Layer 6 of a small transformer language model trained on English Wikipedia (9 layers, counted from 0, width 64).
Take only the direct path to the model's output, skipping the later layers: a vector added to the residual stream pushes a token's score in proportion to its dot product with that token's output vector.

Output vectors of the tokens that the questions are about. A number n stands for (n - 500) times 0.0035.
"\"": 398,485,419,631,576,336,292,541,489,378,546,351,649,519,801,352,300,388,509,693,552,867,388,521,243,465,609,204,710,450,372,456,593,539,574,415,530,640,403,424,517,407,462,331,529,489,461,437,496,567,660,355,547,412,584,602,410,583,533,583,686,453,534,613
"ian": 640,317,430,736,614,275,704,604,587,647,275,324,590,535,649,407,437,696,328,585,549,582,379,579,492,575,408,400,325,386,481,613,504,599,546,566,523,561,538,366,412,767,778,356,344,628,569,379,603,510,522,580,725,711,536,539,424,554,503,365,453,238,534,439
".\n": 541,537,445,447,418,508,340,466,429,455,586,574,584,468,682,420,379,508,452,439,526,592,490,511,584,542,346,536,378,408,393,477,599,529,815,476,469,592,351,534,284,703,469,409,397,407,503,483,536,539,613,613,503,520,441,443,661,494,587,411,584,551,385,527
"ork": 557,446,588,479,461,531,361,611,550,636,337,365,685,334,596,609,404,318,359,507,755,381,611,534,275,274,575,560,806,365,540,625,659,511,556,544,447,295,469,484,369,813,491,401,539,403,582,726,463,531,595,483,278,308,725,606,690,545,539,337,368,453,266,601
")": 564,404,520,427,533,427,261,662,311,401,524,403,691,503,590,358,533,428,568,748,419,493,570,541,492,622,443,603,391,376,424,665,511,542,606,504,419,697,569,495,333,417,369,653,357,460,284,531,540,376,602,522,536,504,381,406,363,391,681,292,567,576,708,484
"ast": 415,334,451,770,561,624,310,433,654,690,422,500,658,442,316,486,667,511,448,514,790,651,511,424,350,642,586,513,392,509,569,712,383,444,562,377,406,402,432,423,354,744,301,545,388,679,644,748,539,495,480,598,634,221,669,599,648,623,446,455,554,173,496,413
"ur": 480,537,500,451,532,377,442,328,513,520,350,482,403,403,449,593,668,537,577,544,426,516,852,530,579,481,350,413,710,390,560,500,394,463,802,590,210,373,644,630,387,545,560,427,535,697,430,471,432,508,481,632,526,507,553,481,579,353,541,536,497,264,408,550
"ish": 556,519,549,380,654,543,580,464,334,700,116,353,683,478,723,416,420,500,276,544,468,537,548,487,583,475,669,288,535,690,500,824,523,490,546,237,595,538,320,449,703,732,435,634,475,478,500,490,479,645,748,536,405,329,629,631,504,585,553,309,351,517,285,527
"_": 579,494,537,500,497,473,527,657,547,744,402,560,730,453,320,366,448,526,478,625,573,616,684,491,500,491,485,449,460,375,500,522,657,511,500,757,431,440,512,280,480,535,372,378,521,614,390,528,502,338,585,696,330,410,543,430,521,569,648,377,566,507,664,678
" that": 541,447,526,482,401,544,380,330,475,644,596,438,605,468,602,409,467,427,295,603,577,625,503,552,295,415,424,567,575,555,288,565,533,533,708,431,611,579,385,539,331,510,593,373,555,603,550,610,502,375,746,607,440,524,466,448,642,579,462,377,447,460,416,583
"ge": 618,580,639,336,537,695,665,814,603,469,303,388,706,518,688,490,534,520,445,407,759,815,480,527,330,640,496,479,552,326,299,732,406,410,394,462,666,430,493,329,416,746,257,442,658,508,558,561,703,528,525,664,411,638,444,727,280,746,458,486,533,655,172,450
" was": 554,440,547,454,503,468,522,323,541,428,634,517,681,482,494,579,344,474,393,355,546,554,391,496,215,471,500,404,557,575,316,562,436,452,556,640,373,519,333,500,415,591,532,500,209,707,494,505,450,269,359,600,591,544,645,448,630,469,560,439,415,546,414,442
"}": 540,402,306,648,471,478,629,725,471,773,446,578,649,439,508,272,493,504,429,756,357,462,640,449,680,671,582,430,730,466,402,486,706,550,664,554,550,547,544,172,394,439,368,481,559,485,287,473,555,300,590,637,399,402,570,489,548,761,578,294,595,500,649,586
"ran": 469,508,528,558,567,474,490,500,433,694,289,559,556,480,585,609,305,288,482,507,400,603,614,435,653,422,424,661,687,239,495,787,246,419,756,525,457,421,598,389,453,527,710,381,187,474,459,717,620,490,584,586,233,829,642,515,552,488,469,503,295,356,399,458
"ep": 342,542,482,460,472,720,603,356,848,324,132,180,486,415,438,254,408,624,360,702,516,574,603,537,648,675,223,463,580,391,555,487,523,451,609,602,424,397,558,413,455,479,556,587,561,333,525,303,534,438,651,409,345,461,552,556,554,695,543,444,439,470,440,611
"r": 430,610,699,597,825,385,476,476,536,724,319,463,497,503,728,770,554,419,612,463,603,344,717,524,616,467,587,642,719,373,529,488,365,467,468,448,340,566,561,477,319,465,792,576,480,354,556,527,502,561,419,533,311,620,581,487,457,483,424,486,546,444,421,472
"her": 540,513,409,441,311,472,600,517,552,393,383,604,659,324,478,593,552,524,393,698,558,603,737,468,340,464,541,202,717,238,556,580,370,733,647,268,513,606,343,546,628,648,534,28,580,423,399,790,472,377,635,513,428,496,581,567,399,394,407,238,359,597,450,365
".\n\n": 444,452,434,425,453,558,391,398,461,441,596,562,639,491,713,513,391,490,474,399,535,641,497,519,530,516,393,555,472,534,416,457,554,572,735,422,472,698,458,504,225,681,522,436,426,460,545,444,522,525,696,564,557,429,432,456,577,478,597,357,577,586,431,463
"),": 591,367,555,349,504,527,278,554,302,365,469,403,613,464,704,345,424,436,533,625,381,500,565,528,484,537,354,488,517,240,320,705,522,575,697,469,464,733,415,490,251,529,303,632,332,500,335,557,563,395,574,625,516,470,473,473,486,482,636,259,572,525,665,513
"\n": 699,717,530,492,343,506,437,692,464,475,603,567,355,521,516,296,320,465,435,422,560,390,409,565,758,462,642,479,411,379,401,463,629,497,624,514,516,342,462,538,422,606,571,329,515,488,649,514,524,492,400,425,514,612,377,456,733,487,481,441,536,543,261,514
" \"": 405,512,594,492,651,525,451,576,408,437,608,427,478,532,433,473,433,269,300,552,472,690,545,524,267,553,324,282,473,556,328,521,582,635,334,497,527,453,298,464,476,483,503,529,458,441,497,471,586,358,640,546,523,527,506,486,413,458,301,516,461,547,404,602
" the": 588,318,632,459,627,522,555,355,404,445,635,511,446,513,580,467,550,553,357,594,489,652,561,511,345,476,505,560,467,560,327,607,380,491,465,452,573,557,589,605,464,418,606,336,468,696,579,523,484,320,568,408,412,508,467,502,567,463,425,472,579,616,438,640
"==": 547,538,477,655,355,488,565,668,656,700,471,597,659,490,530,572,335,339,272,336,605,754,489,440,482,341,532,149,564,582,450,310,775,592,625,629,574,587,578,394,405,519,570,275,594,630,520,420,493,625,564,457,257,639,819,650,700,803,514,574,359,472,247,668
"'": 388,544,450,551,450,507,394,474,570,409,507,271,573,523,500,441,483,703,518,735,785,759,560,454,382,445,515,270,618,638,486,551,624,540,594,387,313,453,334,468,307,452,496,358,178,496,252,421,505,599,492,406,610,719,661,485,311,363,705,589,329,389,488,586
"ound": 500,402,705,534,732,425,336,435,339,504,205,328,689,377,415,323,268,443,480,573,458,381,622,373,651,496,328,657,448,321,511,603,509,594,731,392,714,338,573,529,800,534,500,304,591,537,209,684,542,478,623,691,337,424,838,463,546,746,584,534,409,330,254,488
"mer": 538,407,656,519,616,616,527,441,508,755,326,374,455,471,594,389,610,585,525,519,661,568,311,422,448,549,316,357,488,173,257,664,379,357,210,688,369,364,427,348,548,843,253,178,661,529,599,622,474,445,702,795,317,402,708,253,591,487,500,220,529,415,509,465
" ": 467,664,488,586,441,469,599,572,514,444,714,562,426,571,334,611,581,406,398,455,460,414,463,589,544,453,546,554,408,720,506,482,412,572,408,492,503,604,464,629,567,352,597,610,531,490,409,371,468,506,407,424,451,551,412,467,452,457,414,480,591,667,575,621
" |\n": 462,315,469,289,509,531,486,717,492,547,681,606,526,537,452,490,344,408,472,539,520,567,450,342,598,513,497,635,417,500,563,383,700,550,596,601,343,555,571,374,659,618,556,407,591,398,421,522,465,517,503,411,597,427,506,523,450,492,478,569,534,651,399,432
"\n\n": 512,696,533,659,292,500,389,663,695,500,643,485,432,469,496,285,261,567,342,275,558,517,388,588,701,587,533,348,393,428,425,561,620,453,641,556,331,327,432,472,361,593,590,338,392,405,621,557,482,418,417,579,457,619,369,350,592,462,494,411,565,555,323,558
" his": 590,325,678,271,614,577,474,399,429,513,596,465,521,443,626,530,652,603,257,511,538,788,535,439,275,448,450,537,553,554,292,607,410,480,628,437,542,562,409,513,512,580,599,205,451,590,633,529,479,316,569,480,386,411,565,545,620,533,421,536,444,593,407,609

Output weights of attention head 0. The head adds the sum of these rows, row i times number i of z. A number n stands for (n - 500) times 0.004.
o0: 553,439,585,470,512,561,482,505,582,497,492,485,543,24,528,530,515,554,319,429,449,510,504,366,438,411,478,476,479,501,278,448,508,527,537,479,526,463,470,421,486,477,580,476,559,516,545,560,570,474,485,490,610,410,470,534,526,493,468,605,490,417,418,495
o1: 539,449,496,397,567,537,553,604,426,577,529,583,499,600,483,516,518,537,555,500,554,593,562,392,445,433,486,551,404,427,570,467,630,548,473,576,547,501,467,571,568,551,540,519,573,519,442,482,590,466,534,568,518,515,534,536,574,482,490,435,592,603,460,405
o2: 447,530,475,411,570,428,478,422,382,429,510,557,403,302,513,505,682,487,429,485,432,535,473,345,517,531,519,473,477,508,371,426,495,571,546,473,583,489,450,504,555,534,578,499,524,484,606,429,472,515,690,438,491,420,503,527,494,539,418,545,580,492,467,620
o3: 562,613,605,475,455,405,503,636,391,476,575,543,424,692,373,511,622,556,513,618,447,368,471,473,409,570,582,517,361,499,580,556,441,593,474,513,477,531,424,577,547,373,490,544,432,567,496,387,450,405,488,400,481,566,490,416,505,492,491,592,498,537,573,622
o4: 426,583,510,511,592,387,648,369,645,572,461,496,542,492,384,591,515,556,436,322,543,572,475,496,503,421,591,391,620,575,545,460,486,477,442,479,585,472,511,480,572,439,515,418,517,583,556,561,423,486,502,469,445,476,535,477,442,555,367,588,519,416,542,605
o5: 543,472,436,579,565,520,544,666,476,572,392,507,472,542,562,523,472,440,590,423,561,428,453,461,533,502,452,504,651,497,605,457,539,416,477,548,571,561,656,527,533,518,548,366,659,634,539,538,362,599,410,522,424,482,597,578,469,663,520,512,322,442,389,420
o6: 464,441,489,535,517,472,495,528,546,485,453,432,666,526,474,532,491,459,644,452,518,455,556,697,457,543,438,502,534,449,472,557,429,467,563,532,518,577,635,496,409,436,406,630,502,481,389,556,441,433,400,555,438,458,533,457,438,556,591,345,422,479,637,493
o7: 447,502,444,460,442,495,412,509,580,415,632,595,561,746,518,465,455,444,413,600,580,638,567,444,355,454,648,455,615,555,583,412,592,530,442,440,572,447,440,451,566,557,427,391,437,426,491,488,455,503,545,364,462,487,509,581,459,562,566,626,486,379,374,587
o8: 452,417,594,426,608,490,453,513,426,458,524,522,438,425,516,418,544,517,563,616,466,640,491,508,438,580,457,540,502,456,367,464,509,480,611,467,542,570,561,586,479,438,407,457,533,480,547,488,495,457,590,536,526,386,437,507,415,472,448,549,525,394,457,541
o9: 456,448,481,538,549,627,492,504,500,617,507,506,571,500,529,416,475,467,669,714,497,495,594,554,525,482,498,611,430,454,534,516,498,477,551,433,467,490,554,552,562,408,460,404,474,526,487,582,524,449,464,445,530,353,504,579,441,490,622,529,452,578,447,403
o10: 455,516,507,493,510,484,415,550,493,475,454,426,484,627,524,468,469,353,579,672,476,551,543,593,514,520,428,467,510,547,489,492,464,543,527,442,376,450,517,480,483,409,433,559,482,510,410,506,558,589,492,471,575,432,578,549,421,546,444,496,496,473,500,540
o11: 574,535,629,615,554,573,492,543,424,519,505,513,458,643,481,417,581,426,518,426,525,428,463,489,422,470,503,493,421,436,459,499,432,420,418,569,486,495,499,502,525,509,471,524,490,517,560,630,354,410,475,466,519,572,526,487,497,508,517,708,482,505,472,433
o12: 490,362,495,482,380,484,601,372,465,456,477,421,556,516,465,484,521,547,638,543,503,460,533,610,494,505,448,606,602,460,328,606,453,410,473,478,506,494,531,383,444,451,445,647,385,426,457,507,482,424,525,578,380,485,465,445,398,430,568,336,537,413,732,543
o13: 440,370,513,406,466,628,539,392,519,573,633,480,492,607,474,505,451,533,587,471,489,515,512,281,561,488,500,605,531,487,592,466,470,498,471,503,395,468,446,435,610,549,520,603,487,455,444,568,497,390,544,539,491,529,416,550,459,469,481,577,526,598,531,384
o14: 347,598,295,511,514,329,521,612,462,414,577,506,505,372,535,520,693,575,487,452,383,382,571,448,510,562,604,389,593,515,560,524,516,483,472,498,502,537,547,459,485,608,483,392,524,489,526,515,394,480,533,412,549,323,465,529,446,492,599,374,498,405,510,556
o15: 523,497,523,527,577,482,326,353,455,361,418,457,551,362,595,399,411,504,487,610,549,523,531,707,404,471,372,454,535,460,316,538,428,425,463,449,558,477,436,556,411,538,471,519,431,492,513,617,633,501,539,548,573,563,432,567,509,423,532,408,533,395,558,524
o16: 403,510,545,565,397,493,657,424,554,555,535,500,534,464,443,464,475,430,502,309,567,615,398,553,413,438,617,476,595,596,535,593,480,450,410,463,475,356,490,523,489,540,453,359,356,527,557,538,465,595,430,533,500,568,559,414,489,478,572,602,499,411,398,494
o17: 548,523,558,566,433,457,552,561,622,496,489,367,561,348,538,575,544,498,588,578,529,439,462,468,499,475,431,535,465,639,527,592,502,545,464,502,421,523,485,480,492,496,560,569,482,490,439,597,688,538,528,462,625,573,367,471,403,410,561,468,527,445,594,459
o18: 426,488,460,521,557,455,470,540,342,493,473,550,429,284,513,408,442,555,421,499,496,443,452,377,500,528,467,517,476,529,531,552,491,443,448,467,404,371,688,393,535,396,523,359,340,556,609,465,538,555,559,529,617,491,562,529,494,416,507,412,532,515,488,428
o19: 574,422,533,459,441,498,537,705,474,587,454,578,503,528,488,491,527,566,483,526,506,418,583,436,422,576,507,532,430,503,614,552,584,498,476,474,487,454,493,364,462,409,539,515,512,512,454,382,519,561,446,454,465,595,568,465,497,507,590,436,365,531,487,437
o20: 580,544,557,476,491,504,400,404,443,421,444,344,390,349,519,508,421,571,521,446,492,461,446,638,552,508,488,502,438,382,284,501,432,438,580,472,519,520,482,648,469,496,469,544,578,471,482,511,503,565,389,546,522,632,482,599,567,598,442,637,501,510,401,537
o21: 516,565,505,444,492,479,445,576,398,419,528,513,511,693,546,491,523,457,571,689,477,415,543,644,548,553,534,574,324,471,541,600,503,593,605,527,444,560,517,565,467,470,454,581,462,489,466,466,599,465,553,476,538,499,484,482,509,409,586,329,503,589,633,534
o22: 593,447,469,566,491,560,565,665,357,509,502,520,367,501,480,434,495,572,429,433,511,428,420,412,577,549,494,529,458,420,426,527,444,470,547,478,520,377,513,565,530,473,585,551,462,516,533,550,529,591,548,546,440,694,524,491,556,418,465,391,630,462,471,557
o23: 515,435,530,429,471,452,474,601,425,427,488,509,380,458,470,421,570,502,578,391,525,500,473,381,622,481,540,593,481,382,534,468,496,399,507,578,516,543,643,363,539,534,388,637,589,376,451,552,464,466,458,578,545,413,416,550,396,476,522,635,614,487,557,424
o24: 562,520,522,463,473,613,613,575,634,564,585,607,509,513,370,575,472,575,381,535,567,392,510,484,580,516,546,503,440,565,666,487,479,515,537,521,399,434,437,476,472,602,493,452,480,571,583,484,509,591,435,444,517,503,478,466,613,384,508,542,362,585,454,388
o25: 410,416,512,561,683,401,409,491,433,438,449,322,569,485,545,477,516,461,649,590,419,516,446,447,439,600,545,401,587,475,476,523,449,394,474,529,471,585,538,389,490,337,524,582,545,429,442,590,401,452,548,461,533,549,515,647,243,449,500,584,525,453,642,496
o26: 426,521,496,416,447,446,567,452,503,481,510,520,533,527,497,638,526,518,569,428,476,594,474,466,593,570,501,596,469,557,663,592,625,549,632,536,497,586,551,422,562,490,591,482,513,510,416,392,511,489,572,511,512,459,514,556,565,537,533,353,500,654,521,436
o27: 498,545,418,520,509,488,490,478,502,531,536,389,604,395,514,534,662,529,528,479,452,454,455,621,533,500,505,513,359,563,387,452,549,555,531,516,417,530,396,597,432,474,508,581,275,573,514,501,646,483,551,511,512,526,464,440,503,392,526,428,553,532,602,517
o28: 531,556,534,571,528,507,529,428,544,616,478,312,508,455,698,559,413,441,489,332,458,626,402,546,525,456,444,409,479,565,457,354,556,525,585,435,441,501,544,595,476,440,547,511,549,463,555,506,465,525,492,538,482,520,585,535,473,648,532,609,508,447,382,510
o29: 613,515,442,443,481,470,427,501,305,347,525,451,491,523,498,515,542,503,439,461,449,379,407,481,526,537,546,506,470,492,505,559,553,485,554,503,472,506,373,593,470,595,639,430,531,518,544,580,452,561,494,387,557,504,544,625,491,456,555,666,435,428,347,516
o30: 497,531,554,480,551,391,509,383,553,494,461,417,497,428,433,441,481,492,501,539,357,523,436,580,453,484,559,482,631,604,430,519,534,488,565,534,532,505,415,459,463,450,625,525,472,486,584,464,443,459,514,484,561,593,433,450,464,415,466,412,437,492,584,566
o31: 557,398,530,456,598,540,372,510,412,464,394,476,544,243,487,385,667,611,517,620,419,501,451,530,544,637,364,538,372,391,380,545,452,456,489,518,548,508,554,630,419,560,477,561,488,454,542,539,573,437,524,531,548,497,415,409,514,495,585,402,562,544,547,442
o32: 396,482,489,441,504,542,444,351,491,486,526,477,567,571,555,573,431,378,622,538,459,657,521,479,358,518,494,586,524,589,452,446,541,586,486,523,478,664,519,417,625,487,484,539,355,538,472,364,507,471,584,554,545,594,570,472,503,529,477,455,535,586,579,447
o33: 480,551,529,543,526,498,561,492,514,513,468,524,418,629,506,421,459,447,517,693,503,554,531,441,531,401,594,495,645,559,518,518,608,470,498,462,517,468,446,423,553,450,526,340,625,495,572,474,456,500,517,413,526,330,506,603,402,437,470,597,511,385,430,591
o34: 570,531,524,463,452,563,488,395,525,541,557,525,479,715,469,461,443,465,425,236,508,563,535,571,502,401,430,566,489,499,448,371,587,454,611,635,503,462,439,498,488,541,579,515,462,398,531,515,356,420,489,518,467,546,518,495,628,587,435,524,363,594,324,520
o35: 457,491,520,484,446,576,442,422,485,471,498,517,456,554,531,493,451,411,389,502,430,518,486,684,605,489,545,453,337,446,461,553,433,530,585,495,499,509,428,567,453,515,410,588,553,435,483,495,592,422,498,563,517,492,445,493,529,574,533,495,586,589,532,466
o36: 444,513,530,465,663,433,423,370,340,423,449,498,425,543,559,440,558,508,452,597,434,524,473,513,459,469,384,493,393,527,506,508,433,529,510,456,520,586,444,552,513,549,482,482,543,577,596,530,496,506,612,459,548,491,464,481,448,499,463,546,531,412,547,439
o37: 330,499,531,489,589,389,403,453,396,498,514,375,382,782,531,424,547,498,519,624,487,646,495,413,507,577,426,354,530,459,657,476,455,463,418,542,445,464,371,593,541,535,527,362,600,384,401,470,453,585,491,398,532,508,555,542,480,513,408,587,582,458,339,604
o38: 425,509,415,581,468,514,550,371,500,554,474,497,371,265,569,433,568,481,514,511,467,482,491,447,691,511,321,525,510,568,581,538,426,485,506,457,415,528,368,531,426,576,520,406,554,468,594,553,506,537,592,488,506,326,406,469,442,502,490,440,579,483,463,534
o39: 461,633,567,421,497,370,443,530,495,406,570,426,464,606,450,506,557,525,484,405,449,508,485,646,448,473,532,503,394,469,453,583,547,543,570,548,439,526,447,533,482,514,513,556,377,465,376,531,555,440,519,551,620,609,406,471,547,420,453,414,549,538,485,439
o40: 596,503,525,504,563,456,417,590,471,466,429,428,471,416,502,439,587,458,512,463,465,387,483,679,595,521,494,496,449,446,355,514,492,477,528,413,472,545,496,593,377,395,416,487,482,452,452,638,475,527,521,481,561,487,440,450,291,433,475,522,481,401,587,560
o41: 526,586,403,709,487,430,546,520,460,471,438,511,521,538,527,574,513,526,489,325,531,375,469,672,528,567,558,405,503,415,505,551,406,360,463,530,572,520,586,513,471,499,457,556,614,564,536,539,405,514,450,522,380,581,547,530,573,614,576,441,537,488,569,544
o42: 475,467,398,543,473,432,400,546,498,587,520,511,593,521,579,467,357,396,536,401,622,586,475,524,468,587,488,516,443,450,640,361,649,452,540,567,442,660,596,441,445,459,365,435,466,395,459,349,519,581,471,511,466,507,582,494,524,547,576,414,540,584,432,427
o43: 444,427,637,430,526,328,428,562,478,389,558,339,438,462,503,463,498,506,495,392,414,364,376,483,459,513,615,410,555,527,474,460,481,537,572,544,455,542,575,475,542,524,563,599,545,492,511,424,555,452,460,519,568,443,489,467,498,498,479,545,381,361,536,478
o44: 415,563,504,706,424,478,501,599,525,567,581,515,434,481,397,449,655,526,501,485,489,415,524,525,610,553,495,474,524,429,447,510,467,421,462,542,553,366,530,485,517,495,404,460,420,389,518,448,518,492,463,436,432,458,361,425,462,548,565,472,504,470,515,589
o45: 479,397,380,360,547,492,548,560,469,565,556,561,534,515,481,591,493,491,561,405,506,558,548,256,585,535,474,603,425,508,691,401,571,554,539,577,454,685,569,441,593,572,484,498,611,496,515,508,402,454,526,495,506,360,531,475,478,517,478,498,581,593,489,402
o46: 476,574,462,463,395,400,472,390,489,460,576,462,385,512,494,457,463,473,435,311,602,539,494,553,526,417,562,469,473,386,243,476,614,383,468,440,455,444,444,510,531,545,360,444,506,444,447,489,455,532,501,522,536,582,477,572,580,492,427,622,634,498,421,478
o47: 454,455,439,480,488,550,456,458,476,551,424,501,554,317,557,567,464,505,589,519,467,424,548,567,467,613,498,526,473,602,654,548,422,507,449,418,437,456,453,457,504,552,627,380,350,583,510,415,528,670,442,521,430,585,584,512,560,465,591,418,364,589,489,401
o48: 544,524,472,551,474,424,553,613,570,528,488,495,441,588,514,594,402,453,321,603,487,521,564,487,548,462,551,374,492,529,549,514,585,550,476,510,493,515,527,448,499,494,467,469,597,397,498,419,419,485,521,482,504,488,470,468,481,494,552,382,571,481,588,542
o49: 449,364,534,512,487,562,575,469,556,561,580,451,540,624,438,520,407,500,453,537,633,664,410,445,595,518,340,552,421,535,701,526,522,469,659,581,398,472,534,526,513,548,539,476,485,436,484,608,518,556,547,486,558,529,454,521,517,455,456,488,546,558,337,345
o50: 472,558,537,490,534,489,635,434,493,560,456,519,413,451,523,534,469,593,410,423,487,504,513,371,473,464,499,444,439,563,633,400,375,526,451,500,488,507,471,456,506,503,453,500,512,567,603,494,455,539,493,476,493,408,566,419,479,555,415,687,453,362,420,603
o51: 523,567,512,377,485,454,429,592,432,523,513,507,461,521,473,480,593,521,504,556,455,459,447,495,561,390,529,532,431,509,684,351,484,494,530,609,420,562,393,480,399,524,522,546,412,446,415,499,476,545,449,426,567,514,531,567,510,380,578,527,475,589,532,643
o52: 511,626,607,571,449,567,553,303,597,549,556,499,575,524,515,462,358,488,528,459,562,535,450,700,513,443,522,556,484,553,506,542,537,491,575,472,442,480,430,555,448,528,498,413,405,451,532,479,559,500,431,513,518,487,522,448,634,388,562,431,478,578,432,489
o53: 425,563,519,499,462,377,534,523,427,501,429,537,438,517,447,551,540,509,582,364,455,556,588,486,490,388,422,545,459,474,461,661,551,545,493,542,537,556,462,485,510,501,484,397,473,508,380,477,418,453,399,476,562,397,523,448,492,572,480,503,522,417,439,506
o54: 536,568,666,572,577,573,524,607,571,556,448,496,483,379,538,400,584,438,633,499,549,523,484,561,435,501,485,557,469,450,451,530,457,490,452,528,499,637,503,562,432,377,459,511,525,458,381,560,615,437,433,629,554,529,469,429,505,414,455,420,624,542,544,503
o55: 514,534,471,617,499,451,357,545,455,507,404,532,622,612,468,514,408,387,587,658,578,566,525,614,431,481,541,456,545,405,438,447,469,475,438,444,576,520,499,442,542,391,359,586,493,536,370,460,586,506,418,513,415,551,598,545,480,607,505,469,639,488,650,538
o56: 515,439,492,467,492,575,592,558,485,502,505,535,434,352,408,520,494,434,542,522,569,370,416,445,540,457,490,552,501,489,566,547,406,495,455,531,421,463,610,497,513,628,484,578,452,581,486,592,515,643,375,600,583,573,489,469,537,393,504,506,468,577,484,228
o57: 448,461,534,408,573,429,555,352,533,491,454,500,466,366,316,529,516,594,389,618,534,576,398,439,491,362,419,485,588,470,524,445,391,475,525,576,602,501,571,500,467,471,506,521,583,526,484,503,431,494,472,510,513,450,445,523,531,573,363,474,506,468,439,542
o58: 577,480,466,402,402,586,564,430,444,409,466,468,449,251,518,612,601,648,540,444,485,382,550,504,579,495,485,601,392,468,386,531,398,428,460,504,447,446,545,475,481,608,528,547,447,530,522,609,570,646,489,514,543,529,425,586,566,399,514,559,464,520,546,468
o59: 597,673,450,541,416,532,491,559,517,446,477,600,359,599,539,484,586,483,426,371,470,491,587,659,675,575,464,461,498,489,476,531,513,466,615,443,534,468,572,555,421,533,456,477,429,427,571,564,316,570,553,445,424,481,470,410,605,565,550,427,427,465,420,576
o60: 597,512,462,537,484,432,426,639,519,491,415,578,555,400,472,514,554,398,526,625,496,623,508,359,529,617,543,455,540,500,516,424,656,470,524,433,561,568,625,449,559,428,380,525,577,409,387,405,491,531,552,442,448,447,513,501,406,642,563,579,602,482,613,570
o61: 479,350,570,442,575,508,485,565,508,494,410,395,607,515,421,508,540,563,556,680,435,475,502,500,396,501,471,402,509,469,427,499,407,463,357,631,493,451,504,440,460,455,521,596,450,505,493,463,542,480,456,440,555,540,541,471,314,470,511,591,380,458,644,588
o62: 573,481,480,551,385,491,404,691,486,521,489,441,421,599,514,474,610,521,541,459,399,391,522,530,665,606,531,520,526,544,499,490,530,536,548,522,472,509,508,507,448,404,479,539,359,438,496,369,519,451,518,497,396,471,477,369,465,493,575,378,482,461,699,680
o63: 510,447,460,432,569,593,583,428,496,571,527,558,404,496,483,534,410,533,354,348,539,439,479,316,624,440,473,537,431,471,589,432,513,468,485,625,480,439,609,490,632,696,590,419,628,458,638,583,352,492,492,512,563,519,497,541,590,530,464,589,503,577,280,350

Each question shows a token from some text and the vector z that the head gathered there. A number n stands for (n - 500) times 0.0073.

"ar": 306,451,526,685,624,683,579,556,540,497,480,622,461,487,632,208,505,449,450,603,349,406,424,529,514,669,505,467,481,488,555,397,519,537,474,362,514,515,438,437,552,571,534,589,586,602,386,500,485,415,557,436,313,511,400,485,472,462,319,531,663,607,607,432
Which two tokens does it push up most, strongest first? "}", "=="

"6": 325,551,548,562,516,471,446,551,555,524,507,454,602,506,507,566,437,371,463,439,487,564,536,420,470,395,498,472,389,477,461,484,469,574,498,535,569,606,557,461,432,547,378,351,526,442,539,478,489,443,474,424,489,504,428,545,389,531,520,551,442,455,504,451
Pushed up most: " the"

"o": 386,509,484,557,473,514,588,584,514,474,531,483,592,477,394,496,498,400,330,547,484,587,357,442,513,438,570,456,456,519,521,425,621,493,575,543,530,421,368,456,388,514,493,485,290,506,443,546,407,422,497,558,539,458,444,598,466,522,494,465,496,542,427,350
Which of these tokens does it push down most? "\n\n"

"le": 451,541,579,355,461,432,417,497,483,522,425,457,497,561,499,489,556,451,520,380,413,537,581,537,544,357,546,548,476,460,488,478,505,499,572,594,491,420,584,530,447,456,542,503,529,515,578,487,511,599,408,489,630,432,488,385,601,454,494,560,376,333,479,637
Which of these tokens does it push down most? "\""

" M": 333,534,420,540,501,537,538,433,502,479,521,510,529,457,455,532,514,524,481,479,519,594,537,493,538,471,515,559,503,503,502,487,502,489,483,547,556,489,514,536,540,566,556,494,461,512,513,465,503,577,500,511,551,487,513,527,554,512,470,515,429,472,508,476
Which of these tokens does it push down most? " his"

" pl": 304,484,421,389,519,615,562,381,577,575,469,449,687,538,419,495,518,329,560,406,700,454,625,635,274,449,588,417,609,482,506,531,509,556,628,565,495,521,568,448,571,613,575,460,524,554,638,426,476,518,446,339,587,616,475,560,415,549,437,637,525,279,625,558
Pushed up most: "ound"

" v": 337,532,510,577,638,510,499,569,436,535,504,585,487,437,519,487,511,514,409,429,451,549,449,440,459,490,538,547,421,462,525,379,578,532,543,480,548,520,462,570,497,561,427,407,457,528,564,484,482,441,460,487,501,579,542,567,454,450,475,590,472,443,443,453
Which three tokens does it push up most, strongest first? " ", "\"", "=="

"n": 522,517,439,372,502,526,528,517,411,511,514,356,609,512,507,556,457,552,549,538,486,479,657,427,446,481,510,492,653,438,418,374,484,498,467,444,346,365,509,385,490,607,625,358,516,487,544,499,601,520,497,419,543,425,430,607,428,414,507,568,563,401,548,475
Which three tokens does it push up most, strongest first? "==", "}", "ork"

"b": 440,520,433,503,371,464,347,571,569,610,485,543,429,470,502,639,471,538,586,495,652,577,555,609,582,523,473,427,388,643,497,511,333,661,489,557,458,624,540,534,559,513,557,403,581,393,674,437,544,625,340,562,577,418,523,444,482,466,593,485,477,464,418,581
Which three tokens does it push up most, strongest first? "\n", "\n\n", ".\n"

"g": 432,467,531,505,582,389,524,531,565,564,474,377,551,502,687,525,524,456,468,465,455,564,448,379,554,537,518,561,422,518,581,526,453,576,395,549,561,592,612,534,529,515,495,506,579,491,531,547,532,505,524,430,593,515,424,386,439,518,485,500,348,463,469,485
Pushed up most: "her"

"im": 315,483,349,455,583,589,617,444,457,483,543,474,531,477,491,579,496,548,437,484,488,522,454,434,502,548,519,444,540,415,494,454,456,489,459,516,537,587,549,509,541,607,525,476,493,444,449,522,510,571,507,467,560,488,561,534,501,528,434,508,408,524,452,456
Pushed up most: "r"

" B": 315,488,438,566,518,453,441,500,426,411,522,509,506,495,445,513,535,500,507,497,515,551,559,418,509,455,502,486,512,499,541,374,509,527,547,532,539,599,504,571,484,531,506,519,470,418,583,514,567,512,517,502,592,495,485,487,482,448,452,528,379,445,524,507
Pushed up most: "\n\n"

"m": 471,489,523,420,471,545,531,475,436,455,525,440,568,481,521,452,478,509,414,509,496,517,487,463,550,414,534,534,572,481,372,417,542,450,453,491,455,450,534,403,481,572,583,476,496,538,559,591,540,457,510,499,533,446,465,550,538,402,603,555,536,446,536,464
Which of these tokens does it push down most? " \""

"t": 503,457,552,396,475,321,491,566,426,452,459,473,627,510,484,484,525,452,374,462,396,494,433,509,580,382,509,495,432,419,454,464,488,517,580,562,417,459,572,455,426,458,547,456,579,487,614,504,584,530,429,471,655,489,473,496,508,446,514,565,486,462,506,484
Which of these tokens does it push down most? "ound"

"en": 345,484,489,530,540,462,536,463,506,511,489,436,556,478,557,484,538,472,442,507,526,571,514,403,515,501,552,553,495,506,541,519,495,490,465,547,527,568,555,517,508,588,542,479,538,483,531,573,504,513,514,452,586,498,469,450,462,460,513,553,411,458,527,467
Pushed up most: "\n\n"